Layer 6 of a small transformer language model trained on English Wikipedia (16 layers, counted from 0, width 128).
A neuron adds its activation times its output weights to the MLP's output. To switch it off is to set its activation to zero at one token and run the rest of the model.

Output weights of the MLP neurons that the questions are about. A number n stands for n times 0.0057.
n42: 0 32 -13 14 -5 16 8 -8 -9 -13 -12 -5 35 28 10 2 6 -13 13 -10 -24 6 -9 19 -2 -24 9 -6 -14 -9 -5 3 -23 -9 1 -9 6 -10 2 28 -7 5 15 -13 -22 -2 -5 15 12 -9 -12 8 2 -10 11 -13 14 -8 -14 -11 -10 24 -12 7 -19 27 3 -2 -38 -17 2 -10 5 -1 -10 17 -1 16 -2 15 18 -22 10 6 12 16 -6 1 -1 36 -2 -19 3 15 2 -26 -9 12 -17 -12 3 -3 13 0 14 33 4 27 -9 -14 19 13 -4 -22 9 -2 1 -12 -5 -18 -14 -8 20 -8 7 -4 -5 0
n47: -16 -38 12 9 -8 6 8 -8 3 11 -11 -5 -18 9 -2 -21 4 7 11 33 -8 35 -8 2 -18 -9 -10 0 -12 -10 -3 -6 0 -21 11 -7 -3 22 5 -12 1 19 14 -20 1 10 13 -3 24 -4 -8 2 -10 25 12 0 -11 -14 -5 -36 4 -1 -2 26 6 2 11 5 -1 22 14 5 24 10 -7 12 -1 -11 3 45 8 -3 -15 -9 -35 -16 -38 10 7 8 14 14 -8 18 20 3 0 7 3 17 -5 5 -27 8 20 17 -7 -11 -29 -2 -19 11 -15 1 -12 4 1 -13 -9 -9 -13 -15 8 18 -14 12 -28 10
n74: 15 -10 9 -5 -17 -16 3 13 -36 7 20 -5 -28 19 24 -7 -4 -17 -13 -22 -3 5 15 21 -2 3 5 23 -2 27 15 -16 -12 22 -7 -15 5 -1 -20 -24 4 24 -3 -10 6 14 7 39 5 -22 -6 2 24 -11 -17 42 3 3 3 24 9 7 -26 20 4 27 -22 11 -38 6 -9 -12 14 -2 5 -3 -42 7 9 53 -5 20 6 -8 16 -47 -28 9 37 -43 -15 -9 -2 10 33 -13 -21 14 -37 -14 7 2 15 9 2 -6 20 5 19 13 -10 -4 -24 6 -14 3 -25 -37 -9 -3 23 3 -9 4 -18 3 8 15
n96: 17 17 1 -10 -13 -10 -7 0 -24 0 22 26 15 11 18 22 13 -17 -23 4 -17 -3 -3 -6 -16 14 22 0 9 4 14 1 -10 21 0 3 4 -28 0 11 21 0 4 7 4 -10 11 14 11 -1 -10 -9 7 -4 -29 15 -9 -19 19 0 -7 8 8 12 16 -14 2 -7 0 14 1 -17 -5 -14 9 -6 1 0 -7 -19 -10 -3 -1 -8 12 18 -2 10 -2 -9 -2 -18 2 -19 -16 -7 2 -13 9 -1 11 -9 6 14 4 -6 8 -22 -16 15 -20 -2 19 -18 -7 5 -9 9 15 -27 -22 22 -2 22 -11 15 15 -2
n139: -21 1 7 4 5 -30 -12 10 -16 7 25 -8 10 -2 15 -2 -34 1 -9 24 -21 -21 9 -5 -2 -9 -6 -2 9 -2 9 -7 19 4 3 -12 29 19 9 6 -15 11 21 -13 -8 -7 26 -4 6 -12 5 10 -2 -10 3 -23 -7 -7 -9 -3 6 2 -10 4 19 -2 5 -25 16 15 12 32 -9 -23 2 3 15 0 -4 5 -18 -14 -19 -12 5 -5 12 17 -20 20 11 28 -12 -7 -10 18 11 -11 -19 0 -4 8 -19 1 -10 14 -10 -4 -16 9 -13 7 -9 4 15 16 -8 0 15 12 -7 13 12 -28 7 -14 3 -3
n185: 27 -25 7 0 -10 9 13 -3 2 20 -5 -15 -19 6 -8 -11 -15 -10 -6 8 -18 -9 -7 1 -13 24 16 19 10 6 7 6 5 4 -26 39 24 9 -19 -10 -5 1 -14 4 20 -30 -3 34 -23 -3 30 0 4 14 2 4 -12 -16 0 4 -2 0 -15 2 2 -17 9 16 -4 -26 6 -12 17 9 20 -12 -10 0 2 1 -6 -11 -5 -8 -24 14 7 32 14 -7 -15 14 -9 15 -5 -12 -14 -4 -18 -13 32 3 -14 -9 18 6 82 10 -1 0 0 21 -4 -16 -24 8 -13 3 -13 -20 1 22 -2 -4 -15 -13 -5 -23
n188: 10 -2 -12 30 -11 -6 -2 -4 10 4 -3 -24 -5 -10 16 9 3 13 16 18 26 -40 3 -42 16 7 15 12 -22 13 -3 -8 4 4 6 -3 0 3 2 5 15 -25 -9 -1 6 -19 14 -10 24 -29 -2 -29 5 27 -6 -13 24 3 0 1 23 4 43 -4 -34 -9 -13 0 -13 -1 -5 6 4 -25 0 2 -12 15 -36 -15 6 21 -5 10 -5 -22 8 12 -13 -6 -21 7 -12 17 -13 7 12 -3 9 -17 8 17 -17 4 -8 -23 -47 8 -9 -1 26 10 17 0 -6 0 15 40 6 -4 -8 7 -12 12 46 -24 -7 0
n195: 21 -6 13 -1 21 9 -2 -1 7 8 7 -11 0 6 8 13 -30 -1 43 5 -27 -14 23 -14 16 -3 -14 -18 -32 0 -22 -9 23 -10 -16 9 7 14 -7 24 4 -6 12 28 14 -3 0 5 15 -8 -6 -38 3 32 -12 -23 18 -11 -4 44 -2 0 27 1 17 -26 -14 -10 8 -5 11 -3 -19 -12 -15 15 1 -3 -7 8 0 28 -11 -21 -12 25 -1 -10 8 -39 -4 -14 -12 13 -29 -13 1 -16 22 -1 -17 -1 1 -45 9 6 14 11 1 8 3 4 -12 -30 3 -9 12 30 13 18 -5 -8 -12 -8 13 -24 17 5
n201: 0 26 19 -5 31 -60 -14 -23 -15 -2 9 -15 -13 -21 -19 10 -1 -22 -19 19 13 19 -5 -1 -54 12 17 2 -19 9 18 14 25 -1 -7 -29 -19 11 -17 -4 21 -22 20 6 -41 31 -31 -22 -14 -10 -2 12 2 -3 34 5 -8 20 -14 50 -22 -18 -27 37 1 18 -24 22 -29 3 -10 -13 -28 -13 -3 -8 1 24 -5 94 -15 22 14 -4 11 -32 10 33 30 -8 -6 20 -2 -21 10 27 -27 31 -9 -20 -2 -37 -3 22 -8 -8 32 0 40 14 2 2 17 -10 -13 -2 -16 -9 14 -17 24 -4 10 -9 -32 -13 -3 31
n287: 11 -3 23 -7 -17 8 -1 5 15 -18 34 9 2 12 -7 4 18 -6 -23 0 21 -8 4 17 1 -1 9 3 18 -24 4 -4 -22 12 12 17 2 -5 20 -14 2 -22 0 0 12 21 -8 13 -18 16 13 30 8 -15 2 -12 -7 -7 -5 2 4 -2 16 -12 9 -41 -7 2 11 -12 1 -12 -1 -12 1 43 -7 18 -17 -14 -16 5 -8 -3 43 17 14 -15 -23 16 -13 -18 -1 -10 5 5 -14 -30 6 11 8 -14 -1 -11 -13 -4 -8 -5 -38 -7 6 5 5 -4 3 8 10 -22 -11 10 -16 16 7 7 -3 -13 25 -13
n290: -6 -12 30 -11 6 11 1 12 -24 -10 16 -11 -4 1 4 15 16 6 14 -8 4 17 22 -1 8 6 17 3 5 -24 -16 15 -14 -14 -6 -10 15 14 -6 11 20 -9 -3 18 13 -1 23 9 -8 -31 -4 -17 1 -3 -41 18 17 -3 2 -16 -9 -14 -15 10 18 -2 6 -8 -13 -38 -17 3 13 24 7 -13 0 -27 -4 -1 11 2 3 5 14 -35 16 -15 -8 21 -2 -21 1 -1 2 -5 1 -3 7 30 -9 -12 3 -1 40 21 -2 -3 -7 15 -36 -14 -13 -11 25 0 3 -1 8 -7 16 -22 -17 11 1 -1 -7 3
n305: 25 8 -23 -27 -10 -23 -26 -3 6 -12 -4 -18 39 7 2 -2 -1 26 3 2 17 12 -3 -6 15 20 5 15 -3 3 6 2 -26 5 3 5 -3 -16 5 4 -11 8 5 5 -22 -16 -18 15 16 -24 -3 6 -4 -2 8 -22 -23 9 -2 13 1 1 -11 17 -21 6 1 4 1 -7 9 -2 -4 4 1 -3 8 -9 -14 -5 5 -8 17 -4 14 21 18 -2 5 -11 -1 6 15 -9 12 9 -7 -15 5 -12 1 -14 3 -1 0 10 12 -20 17 -6 9 -16 2 -2 15 3 13 -36 -4 -12 1 -7 27 -20 1 21 6 1
n370: 4 -18 -17 -16 -1 14 30 15 -32 -40 0 25 -4 -22 19 -25 17 4 5 -21 12 -5 18 -2 -4 -7 -3 20 20 -12 -7 5 3 -9 -18 20 20 2 9 -6 27 -11 39 24 31 25 3 19 4 2 -12 8 22 6 -8 6 -11 8 9 -7 20 7 -8 -9 -5 6 11 -4 21 15 1 -14 -5 -14 -9 -9 5 -18 21 -14 -12 11 -15 25 -15 -8 -15 4 -12 6 -19 19 -18 -12 -2 3 -4 -25 -19 4 15 -3 0 8 -26 -1 75 11 -33 -15 -15 -12 -66 -15 9 12 4 -24 -15 6 5 19 -1 7 -24 19 -8 -21
n434: 1 -2 4 -6 24 0 -15 -7 11 11 20 7 -16 23 -5 -27 -13 -12 7 -15 1 21 28 29 2 9 -24 -32 -20 -9 -10 -9 4 23 -1 10 27 -6 -8 -29 7 -20 -1 -15 -10 13 0 1 -6 15 -7 -5 -5 -20 24 14 0 -12 15 14 0 -2 -2 -1 32 5 1 0 0 -7 -16 19 -3 28 5 11 -9 11 19 4 -1 -14 -2 -12 17 -5 -8 6 -6 7 1 -13 4 -6 -2 -11 -27 -2 6 -13 1 -3 -6 -14 -18 -11 -5 22 0 -7 -3 21 -3 -2 -13 4 -8 18 26 7 5 -13 16 12 -21 9 -8 -10
n443: 3 -7 1 -25 18 9 24 7 -4 14 -10 -11 24 -5 -17 5 -11 -2 -17 -2 -1 16 -1 21 -13 20 -4 9 7 -23 -12 4 -10 -7 0 2 4 5 11 -2 -16 16 11 -17 2 3 -6 -5 -10 1 5 -8 5 3 -3 -6 8 -13 4 -8 -27 -5 15 -1 -1 -12 -25 7 15 6 1 -5 0 2 -23 -1 -25 7 -22 7 -10 -9 2 17 -6 9 13 5 4 5 6 -4 -9 14 17 -7 -14 -1 18 10 2 2 -13 3 -18 12 6 9 2 16 11 -10 -33 0 -3 -20 3 17 10 17 -1 21 12 7 12 -20 -5 -5
n460: -2 -8 -15 4 15 -6 -2 14 9 13 -10 21 -10 29 -5 -28 -9 20 -1 -22 5 -20 15 9 -12 -15 11 -10 3 6 2 -7 24 -10 7 -9 12 11 2 11 17 -4 -20 18 -13 -13 5 6 4 7 -20 -6 10 -9 5 4 -5 10 -18 47 -11 4 4 12 -15 -8 -33 -12 7 -6 24 -20 5 12 -1 -25 -14 18 0 14 -21 4 8 17 13 0 18 -3 13 6 -17 -3 -10 9 -5 4 1 5 -12 -18 2 -5 -27 -5 18 23 -15 20 -7 7 -10 -11 14 0 -16 -23 27 -13 -6 -5 -9 -12 5 16 11 -2 -28 14

Each question names a token from some text and the token that comes next. It shows the activations a of the neurons there, in the order above. A number n stands for n times 0.061.

Then comes g, the gradient of the next token's log-probability with respect to the MLP's output, scaled to length 1. A neuron's effect is roughly proportional to its activation times (output weights . g). A number n stands for n times 0.0038.

"om", then "ot"
a: 0 0 0 0 64 -1 -1 0 0 53 0 -3 0 -2 0 0
g: -30 -13 -19 -37 30 25 0 -7 38 -7 -30 1 5 -13 -1 15 25 -16 5 10 26 42 -28 7 -14 16 -40 -25 -6 29 -34 -30 25 14 15 2 -37 3 -5 -5 16 -19 -18 -17 -30 42 5 -3 34 11 -1 25 -6 42 -12 5 -51 1 41 -11 -15 29 -9 17 -18 1 16 -6 -35 -56 55 5 -22 31 10 10 -8 -37 22 -6 11 -51 26 23 -7 34 1 -12 3 15 1 -18 3 -23 10 20 25 9 -14 15 -8 16 -20 -29 -21 -38 -24 -24 -2 -2 -2 1 6 58 -55 32 -13 -13 8 -21 47 12 -10 12 8 2 16 19
Which neuron, switched off, raises the next token's probability most? n139

"the ", then "en"
a: -1 -3 33 -2 -3 7 -2 0 48 1 -3 -2 -1 -2 1 -3
g: -20 -24 -15 15 13 6 -17 21 24 -21 47 27 11 -9 -6 -24 -15 -18 -29 -13 36 -30 -12 15 -15 -4 -22 -20 28 -37 -16 -9 14 37 5 -29 -8 -14 -3 -11 -17 8 -9 49 35 16 28 -12 14 -20 -8 -15 9 17 1 -24 -38 33 -75 38 -6 20 -8 18 10 -30 20 11 -5 17 -38 -1 -53 18 -9 -2 22 -1 -17 18 -11 11 -8 6 -1 -23 -31 3 45 19 12 12 3 -5 34 -22 31 -14 8 35 7 -44 -6 1 -12 -20 -16 -47 25 -26 21 25 18 6 3 25 -36 -27 -31 -10 46 49 21 7 -4 35 9 2
Which neuron, switched off, lowers the next token's probability most? n201

"and ", then "the "
a: -3 -2 -2 -3 0 5 0 21 -2 -2 -1 -2 -3 -3 -2 0
g: -1 5 -8 14 -10 47 2 -15 19 21 23 11 4 3 22 -22 -53 39 4 -10 -10 6 32 -31 15 5 -18 -29 -23 25 34 4 -56 20 11 -25 -30 21 1 16 -18 27 -9 11 12 19 11 10 -37 -4 12 -59 20 -32 -8 -18 9 7 26 -1 -10 0 50 -13 -9 -7 15 -81 41 -8 51 40 24 -1 24 -29 -2 -26 10 -2 36 -8 25 -39 -25 24 18 -5 -16 -19 -39 -1 15 -2 -3 -16 -3 -33 -15 -40 -39 10 17 -33 -2 -2 2 -2 -12 -16 28 23 5 -2 -17 -4 -2 29 -1 2 -34 -3 25 13 31 23 -3 -2
Which neuron, switched off, lowers the next token's probability most? n195

"ist ", then "on "
a: 38 -2 1 -1 0 1 -2 0 0 -1 -3 49 25 -1 5 -1
g: -13 -37 -31 33 26 -6 4 -4 10 6 -3 24 43 16 1 15 18 28 44 -25 12 -3 34 3 27 8 13 -24 -1 -7 -11 -12 -11 -21 9 -46 5 14 6 1 -10 6 54 -28 -47 18 -37 5 -10 19 -20 9 -26 1 34 -1 9 -32 -14 -2 -31 -7 -37 76 -4 14 -1 -12 -28 5 23 -8 9 -40 -19 -10 1 17 4 2 -26 -21 -12 -28 -10 14 3 5 -13 6 16 -25 9 -20 32 -13 11 5 -21 63 21 -19 -23 38 2 29 1 4 17 -16 -12 -37 -27 -22 -41 58 -11 9 24 37 31 -8 -3 -17 -39 -25 14 12
Which neuron, switched off, lowers the next token's probability most? n42

"an ", then "("
a: -3 4 -1 -2 -2 1 0 -3 16 -1 46 5 42 0 -2 -2
g: -69 -15 1 -40 -4 -5 -7 -4 -19 -12 9 22 -24 27 4 37 -11 -17 -2 2 -3 -26 2 -2 15 -15 -20 -10 19 37 11 -7 13 -8 0 -13 11 3 22 1 -5 -24 1 17 55 -17 -39 31 -35 29 -7 12 -20 -41 -6 33 17 -11 30 18 -10 16 -17 49 -2 -8 -4 -22 5 14 32 -27 -7 10 27 27 -15 11 14 12 37 -23 63 13 -20 -7 -35 31 -7 -17 -27 38 7 13 -21 10 -22 9 -17 -15 -22 -13 -36 -4 28 -7 15 -25 -7 8 9 -16 -3 2 -58 23 -40 -8 8 23 21 43 11 69 -15 -25 -24 -15
Which neuron, switched off, raises the next token's probability most? n290

"that ", then "s"
a: 0 42 5 -2 0 -1 -2 -2 -1 0 -2 -1 2 23 15 11
g: 24 -26 43 -6 -12 -19 13 -43 -9 4 -4 -11 -16 10 0 -38 46 -52 -37 11 -16 -10 28 2 6 -11 22 15 -2 53 -9 15 15 5 2 5 -8 -41 39 -14 29 -12 9 21 -12 10 -16 -37 17 1 10 2 19 -15 24 2 -5 -79 2 -19 28 27 65 36 29 14 -26 26 -4 13 0 21 -16 20 -18 21 46 -9 -16 -22 -7 9 -47 2 0 -30 -14 -17 -4 -22 -18 32 -10 10 -32 -13 20 -27 -15 3 -24 -40 -49 24 14 11 -8 20 2 24 -33 24 -1 -7 12 19 18 0 -14 15 19 -7 -24 -26 -4 23 17 17
Which neuron, switched off, lowers the next token's probability most? n47

", ", then "pro"
a: -2 4 -2 -2 -2 17 0 -3 0 0 -2 -2 -2 -2 -2 -2
g: 22 -20 16 -2 -18 35 32 -43 -1 -2 -17 -27 -28 -20 -14 -23 -6 -48 -22 -5 38 -16 -23 -32 -14 5 2 -2 54 -29 -25 -27 3 -13 -25 -9 14 5 33 -47 1 7 -17 37 22 -36 47 43 26 29 7 -6 28 31 15 10 -11 -26 -6 -31 27 -5 16 -1 -28 -13 -7 31 -39 7 -15 14 -8 -25 4 15 -15 10 12 22 -44 -8 8 10 -8 -8 -36 41 18 11 27 10 13 24 1 -9 14 -40 -14 47 33 6 29 9 8 44 -8 -2 -23 10 -37 25 4 -18 -14 17 27 -2 34 -16 0 -2 7 4 -48 24 -15 -23
Which neuron, switched off, lowers the next token's probability most? n185

"O", then "p"
a: -1 0 0 0 0 0 0 -2 -1 -2 0 -2 0 -3 -1 34
g: -44 2 -8 -4 33 -10 -31 22 6 43 -24 -11 -44 14 23 -11 13 -2 50 15 -27 -22 5 -28 -29 50 38 -5 -12 -48 15 -9 32 15 32 -4 -30 20 -15 3 41 6 21 -6 -24 41 31 -1 -29 7 7 -18 11 1 -4 6 -15 34 -17 -14 -13 -40 34 22 -1 -16 -6 -6 14 18 -10 6 21 -16 18 14 -27 -31 -26 2 27 -42 21 13 9 9 -18 -3 4 -1 -3 -10 -43 37 -19 20 7 7 -12 25 -19 -4 -9 -18 -8 36 9 -49 -16 -10 -50 -13 24 1 18 5 5 43 -17 -47 16 20 -20 -11 48 13 -36 11
Which neuron, switched off, lowers the next token's probability most? n460

"om", then "y"
a: -2 -1 0 -2 2 0 0 0 0 -2 3 57 0 -1 0 0
g: -18 -8 1 15 -18 2 0 3 -15 -15 -12 -5 -24 2 1 27 28 6 -43 29 54 21 -26 -9 30 -14 27 13 -16 12 12 20 -3 -56 -25 21 -19 9 -8 9 18 14 11 38 -42 -22 13 -3 7 -1 2 -3 8 38 -10 3 -2 33 -34 -1 -16 -27 38 -31 -29 -5 0 -20 21 21 53 22 14 39 -3 -12 -41 -18 -32 -5 10 -26 -42 -7 62 -36 8 16 32 23 -26 27 3 -33 -9 15 -22 12 -12 -16 -33 17 -46 -44 3 -18 31 -22 23 29 13 -28 -24 0 7 -20 27 31 13 -12 25 -23 -14 22 -7 19 -14 21
Which neuron, switched off, lowers the next token's probability most? n305

"the ", then "year"
a: -1 0 3 -3 -2 1 -1 -2 63 29 -2 -3 0 0 11 -3
g: 12 5 -28 13 3 22 7 5 3 2 27 15 -29 0 -23 -23 -2 46 -32 16 11 0 48 -19 -23 -9 -10 21 17 -20 16 -46 -37 -30 -15 -23 -14 25 14 -16 10 26 -36 -1 -4 5 16 5 -14 9 -5 1 -17 13 -11 53 10 40 0 26 3 -60 16 -19 9 7 -15 -29 4 -10 -62 -53 -32 -2 -13 32 -25 -15 -9 15 15 30 23 -31 26 -15 20 17 -4 -2 3 52 26 8 28 7 -10 37 7 -12 -6 14 -1 -15 4 24 25 16 8 5 9 -37 -21 21 34 -46 20 -7 -35 24 -16 45 -15 -32 -20 -2 -40 20
Which neuron, switched off, lowers the next token's probability most? n201

") ", then "st"
a: -3 -1 1 -3 -1 11 -1 -2 -2 -3 -2 -3 26 0 -2 -3
g: 17 -36 4 0 51 -5 11 -3 -47 2 41 -10 -25 6 -4 -5 -8 -39 -31 13 26 22 14 10 20 -6 -23 20 -34 -16 -38 -7 0 16 25 -5 10 -7 16 -47 15 15 -27 1 21 -2 8 26 5 -1 16 0 12 -20 -20 37 -23 -26 25 -7 16 -15 -1 3 -4 46 12 38 -48 -4 -27 -17 -17 15 12 41 -57 3 6 -10 -1 10 -5 1 5 -25 -16 14 -30 16 36 -21 0 49 21 1 -15 -21 -10 13 15 -41 5 28 -33 41 2 29 -23 39 -40 4 52 -22 -12 11 18 -12 -21 -21 -3 3 -46 -6 -26 44 -5 27
Which neuron, switched off, lowers the next token's probability most? n370

"i", then "ous "
a: 0 -3 0 60 0 0 13 0 0 0 4 -2 14 9 -2 5
g: -36 9 13 -5 41 29 16 45 -16 -55 16 41 -50 6 -19 14 22 -20 18 -25 -38 48 -26 2 -18 11 5 -5 -43 11 27 -3 -17 0 -51 3 29 -20 13 -3 -4 17 29 -27 -15 -18 -15 -23 -45 1 -31 -46 19 2 -36 25 41 2 18 10 39 41 26 -7 7 5 5 -15 24 -35 -4 27 24 6 -3 -9 -36 9 -11 11 -5 -27 15 5 -2 2 18 28 29 1 -38 1 -15 19 -48 36 6 4 19 5 4 -4 -5 -18 -17 15 -2 -17 2 -3 18 -6 -23 3 6 -3 -19 56 -34 6 -2 12 35 -11 4 15 -33 -13
Which neuron, switched off, lowers the next token's probability most? n96

"ing ", then "of "
a: -2 -1 37 -3 0 -3 -2 -3 8 -3 -3 -3 3 -3 -3 -2
g: -34 46 -19 -28 -2 16 38 32 -12 5 -16 22 14 28 -60 51 -6 -15 -23 4 12 -18 21 -22 2 -11 26 5 31 26 -5 -24 5 7 13 -51 -16 31 -4 30 -4 2 -26 -26 54 10 28 -5 1 -21 -18 -33 1 11 -51 9 -9 16 4 20 -32 5 21 -29 -2 53 3 -18 28 2 28 10 15 -8 -8 -22 -11 23 -38 -35 -32 -29 -4 -5 -12 21 5 -49 26 -3 -34 -13 -30 -19 30 -8 3 -12 -2 2 -7 8 9 -16 -8 8 -7 39 -21 -48 25 -15 11 23 27 -11 1 3 8 5 -4 3 17 30 59 8 -5 -23
Which neuron, switched off, raises the next token's probability most? n74

"ts ", then "with "
a: -2 -2 0 -2 -1 21 29 -1 -1 -3 0 -3 31 -3 -3 0
g: -45 -12 16 31 25 -5 -11 11 -11 -21 -8 15 7 31 -23 -28 -25 19 15 22 22 -16 31 5 7 -24 7 -33 -34 -4 5 25 31 -30 -4 0 -21 2 -20 -56 8 -19 48 -6 -10 -4 -33 15 17 23 -35 6 28 -27 32 36 32 7 -27 -10 40 -40 -5 -43 9 19 -30 20 -10 25 -7 -25 6 23 -11 12 9 -39 -5 -2 38 -5 22 -6 -28 19 14 -22 29 17 -14 -32 -1 -3 33 -5 -10 -23 23 -29 -26 15 11 -21 -1 15 -3 34 4 -51 -3 -22 -11 -27 12 -10 17 75 31 3 25 -6 -20 -13 -23 26 25 2
Which neuron, switched off, lowers the next token's probability most? n370

"ur", then "al "
a: -2 0 0 1 2 0 0 -2 -1 -2 47 0 -3 -3 32 -1
g: 4 4 -10 9 14 -24 -10 -25 28 -10 -15 48 29 -11 5 -30 -11 -4 -13 11 -3 26 35 -16 36 10 29 0 -48 -18 24 9 0 5 15 -5 14 -8 43 -15 42 -22 -18 -2 -19 6 -11 -26 37 20 -16 -2 1 -6 -41 26 49 -8 8 3 15 -35 12 13 49 31 27 0 -2 -19 -6 -7 38 -12 14 -31 1 -25 4 -4 26 -37 -27 -6 -28 -37 -34 -23 56 -5 -17 -12 16 -5 -12 -3 -18 19 8 -19 29 -13 26 38 30 -31 -6 1 -31 -22 -42 -9 26 -26 -30 -63 -14 21 14 -29 13 -9 10 5 33 42 -4 -5
Which neuron, switched off, lowers the next token's probability most? n290

"el", then "e"
a: 36 0 0 0 -1 -3 12 0 0 -1 -3 45 0 0 0 0
g: 12 3 -15 -3 10 -7 -40 7 11 9 13 -12 9 -46 -17 -22 4 8 -8 3 10 6 -8 14 -1 8 15 4 68 10 31 -20 0 0 -8 -45 -4 -8 -36 11 -47 -43 15 -10 26 -23 -35 11 14 48 22 35 -8 36 -7 -42 39 -6 7 0 4 29 -1 0 -2 15 -27 12 25 -53 32 -18 -20 26 21 -21 2 -21 24 14 -52 31 -38 -15 -12 -23 36 -6 4 -1 29 31 -27 24 -38 16 -5 -43 -11 32 -21 7 -22 37 6 -20 -8 -2 12 -13 -10 -9 16 23 -14 10 -38 1 29 32 -8 -25 7 4 -36 35 34 1
Which neuron, switched off, raises the next token's probability most? n42

"es ", then "were "
a: -1 -1 -1 -2 0 11 15 -3 -1 -3 0 -3 32 -3 -1 -3
g: 59 16 32 -57 -16 24 10 -18 46 -33 -12 -35 -49 6 -3 6 -9 18 -6 -7 21 13 10 2 -15 35 -41 27 -21 -16 -5 10 51 -4 31 -15 28 20 -11 -1 -23 -3 -15 4 -24 -5 37 17 7 -20 -24 8 32 54 -28 -26 -26 2 17 -45 31 1 4 2 7 14 -3 4 27 -10 -15 21 7 -22 -16 -14 41 -26 -13 -18 10 25 -16 26 10 20 -36 21 0 -31 31 -10 -12 33 -26 4 -12 -13 27 7 31 24 4 2 1 -16 -4 19 -25 -28 -35 -18 35 -7 -30 -11 -13 -25 -36 -17 44 24 -21 10 10 -20 10 -21
Which neuron, switched off, lowers the next token's probability most? n370

"of", then ", "
a: 0 -3 0 -2 0 0 20 0 0 0 0 -3 0 31 -3 -3
g: -6 4 -5 -5 -4 13 -11 22 -6 20 4 -23 -3 0 8 -18 14 23 -7 12 15 -8 -19 -3 19 -8 -1 -3 -20 -14 34 -1 -44 3 39 -20 -1 50 -32 33 -31 3 -29 -9 31 -20 23 2 -11 -16 -38 -24 -35 0 7 -56 6 17 -26 -13 -25 12 22 29 -11 -18 -17 -33 -27 8 -13 -36 15 12 15 20 26 18 15 -2 31 29 -8 -4 -43 34 0 -6 -27 2 -8 22 29 50 24 17 -10 10 -16 -10 8 -38 -39 68 -5 4 -3 -45 2 -16 -10 9 11 10 33 47 -36 -31 22 47 -4 10 -45 14 33 -26 29 -10
Which neuron, switched off, lowers the next token's probability most? n188

"ic ", then "Com"
a: 5 -1 52 3 -2 32 -3 2 29 -3 4 -1 32 0 -3 0
g: -7 -9 64 -14 -24 -17 46 33 -16 -48 -1 19 -13 4 18 47 25 24 -5 -4 -18 0 -28 33 11 0 30 0 20 32 -29 5 -31 -27 -10 -6 -17 -5 -22 1 -6 -11 -50 -20 28 1 4 32 8 13 -4 -74 -11 5 2 -24 5 -7 7 25 22 18 27 -3 -19 -7 -22 -12 46 -15 15 13 47 0 -2 -12 -24 1 17 -31 -46 43 -47 -11 18 -6 -13 16 7 -21 23 -30 -7 -5 9 18 5 -10 11 -11 -2 -18 19 -16 -15 29 -22 45 -4 14 1 -17 -10 5 -26 33 6 12 43 -54 -22 20 -26 -5 17 24 1 -14
Which neuron, switched off, lowers the next token's probability most? n74

"1", then "2 "
a: -1 -2 0 -1 -3 -2 -3 0 0 33 0 0 0 -1 0 0
g: 9 8 27 -13 8 -50 23 13 25 -2 -14 31 -10 -31 -12 22 6 19 -10 11 -32 -6 -28 43 -27 3 -38 -22 -29 -30 31 -22 -24 31 36 27 17 -31 21 9 -15 -35 36 0 -12 -23 14 14 21 44 -25 -7 17 1 -1 -11 16 -24 -6 -28 33 -22 16 29 17 -28 7 -21 -23 -32 8 39 15 -6 -19 24 13 -24 12 5 41 -45 29 14 -1 12 18 -3 12 10 -30 -18 26 -22 23 -44 -35 -16 -16 6 -7 34 -18 23 -31 28 2 37 -11 -7 -49 -15 -3 1 -14 -36 4 20 -37 16 -12 33 15 26 -14 16 39 -7
Which neuron, switched off, lowers the next token's probability most? n287

"ir ", then "Sh"
a: 0 -2 -2 -2 -3 37 0 -1 -2 -1 33 -2 59 -1 12 -2
g: 9 38 -36 -12 47 9 -17 58 -10 -17 -35 -7 -6 7 40 27 -9 0 -12 18 -22 35 42 9 33 -40 -4 -7 -68 31 14 -12 -7 26 2 -3 16 17 42 16 0 36 17 -45 -2 3 -21 -32 -9 -34 13 -21 -23 -33 -15 -28 38 21 1 47 -8 -41 -3 -27 6 -10 1 -12 5 15 -6 -6 -16 41 8 2 -9 -47 -7 -9 11 15 -29 -15 17 -14 3 21 11 9 -16 -1 -7 -45 -25 -3 -5 -17 -9 -11 16 -25 14 23 -28 19 9 13 -1 23 27 -3 6 -11 37 -23 -15 44 -19 31 -20 -33 1 -16 15 20 20 -17
Which neuron, switched off, raises the next token's probability most? n185

"ap", then "pl"
a: -2 49 0 0 0 0 -2 -3 0 -1 -1 0 -2 0 17 -3
g: 41 -14 -39 12 -43 -75 -14 2 3 -5 -9 -5 -29 17 23 -9 -16 -2 11 -31 20 31 27 -23 -1 36 -14 -18 -36 -9 -9 42 5 18 40 22 31 -33 19 31 15 18 -6 7 -6 -11 8 -26 -7 -25 -3 -19 9 14 -1 34 18 27 2 -10 77 -13 -5 -1 9 -3 -3 -4 13 11 6 -13 -8 20 0 -46 11 -28 -31 6 -10 -8 -8 15 -4 -3 -19 6 -33 -20 -34 -22 17 -3 -47 14 -35 -1 -19 31 19 25 16 72 -4 -36 -5 -6 20 -23 1 12 9 -13 -1 4 -14 29 -32 36 -13 23 34 4 -2 -2 -28 20
Which neuron, switched off, raises the next token's probability most? n47

"sion ", then "includ"
a: -3 12 27 0 -1 7 27 -1 -2 -2 -3 -3 32 -2 -1 0
g: 4 -17 12 43 9 32 22 19 6 -3 24 -44 -16 -22 -38 -33 13 -1 15 2 1 -6 18 2 -15 -14 19 -15 27 -19 -22 -13 -7 -16 -19 14 -9 14 -29 -1 44 27 -30 39 -38 19 12 19 16 5 45 3 -17 21 -15 -42 -3 -22 8 -16 -15 14 -18 27 -12 -21 -19 32 -20 -34 -13 40 -22 -31 -56 -29 34 14 7 1 -8 27 -18 13 -4 13 -40 22 13 -2 4 -8 19 46 28 1 -3 -17 37 -17 -13 -18 -6 14 -6 -28 3 21 -2 -57 -25 -9 -38 -35 49 -6 28 35 26 0 18 37 37 -28 -9 2 13 0
Which neuron, switched off, raises the next token's probability most? n74

"an ", then "S"
a: -1 -1 19 -2 -3 16 -3 -3 73 -1 -3 5 2 0 -1 -2
g: 5 4 3 -10 12 -4 -4 -39 4 -21 -24 17 14 29 -1 12 -18 2 -30 23 5 6 12 2 19 -34 33 -29 -21 56 23 -19 -2 -27 -11 59 11 -22 28 -42 2 8 32 -60 16 -15 25 -5 24 -28 42 36 -6 -61 -4 56 -19 -23 39 9 -13 49 17 11 2 -7 -22 -4 8 -27 19 -26 -26 -17 -12 6 3 -19 17 6 -21 -9 -1 24 11 3 -26 34 -17 2 6 5 23 26 -29 -2 -35 0 27 -38 -1 -11 -7 21 31 -19 -4 30 -4 -13 -30 7 -57 20 -7 12 -3 34 -25 7 2 -11 -23 23 16 5 -20 -17
Which neuron, switched off, raises the next token's probability most? n201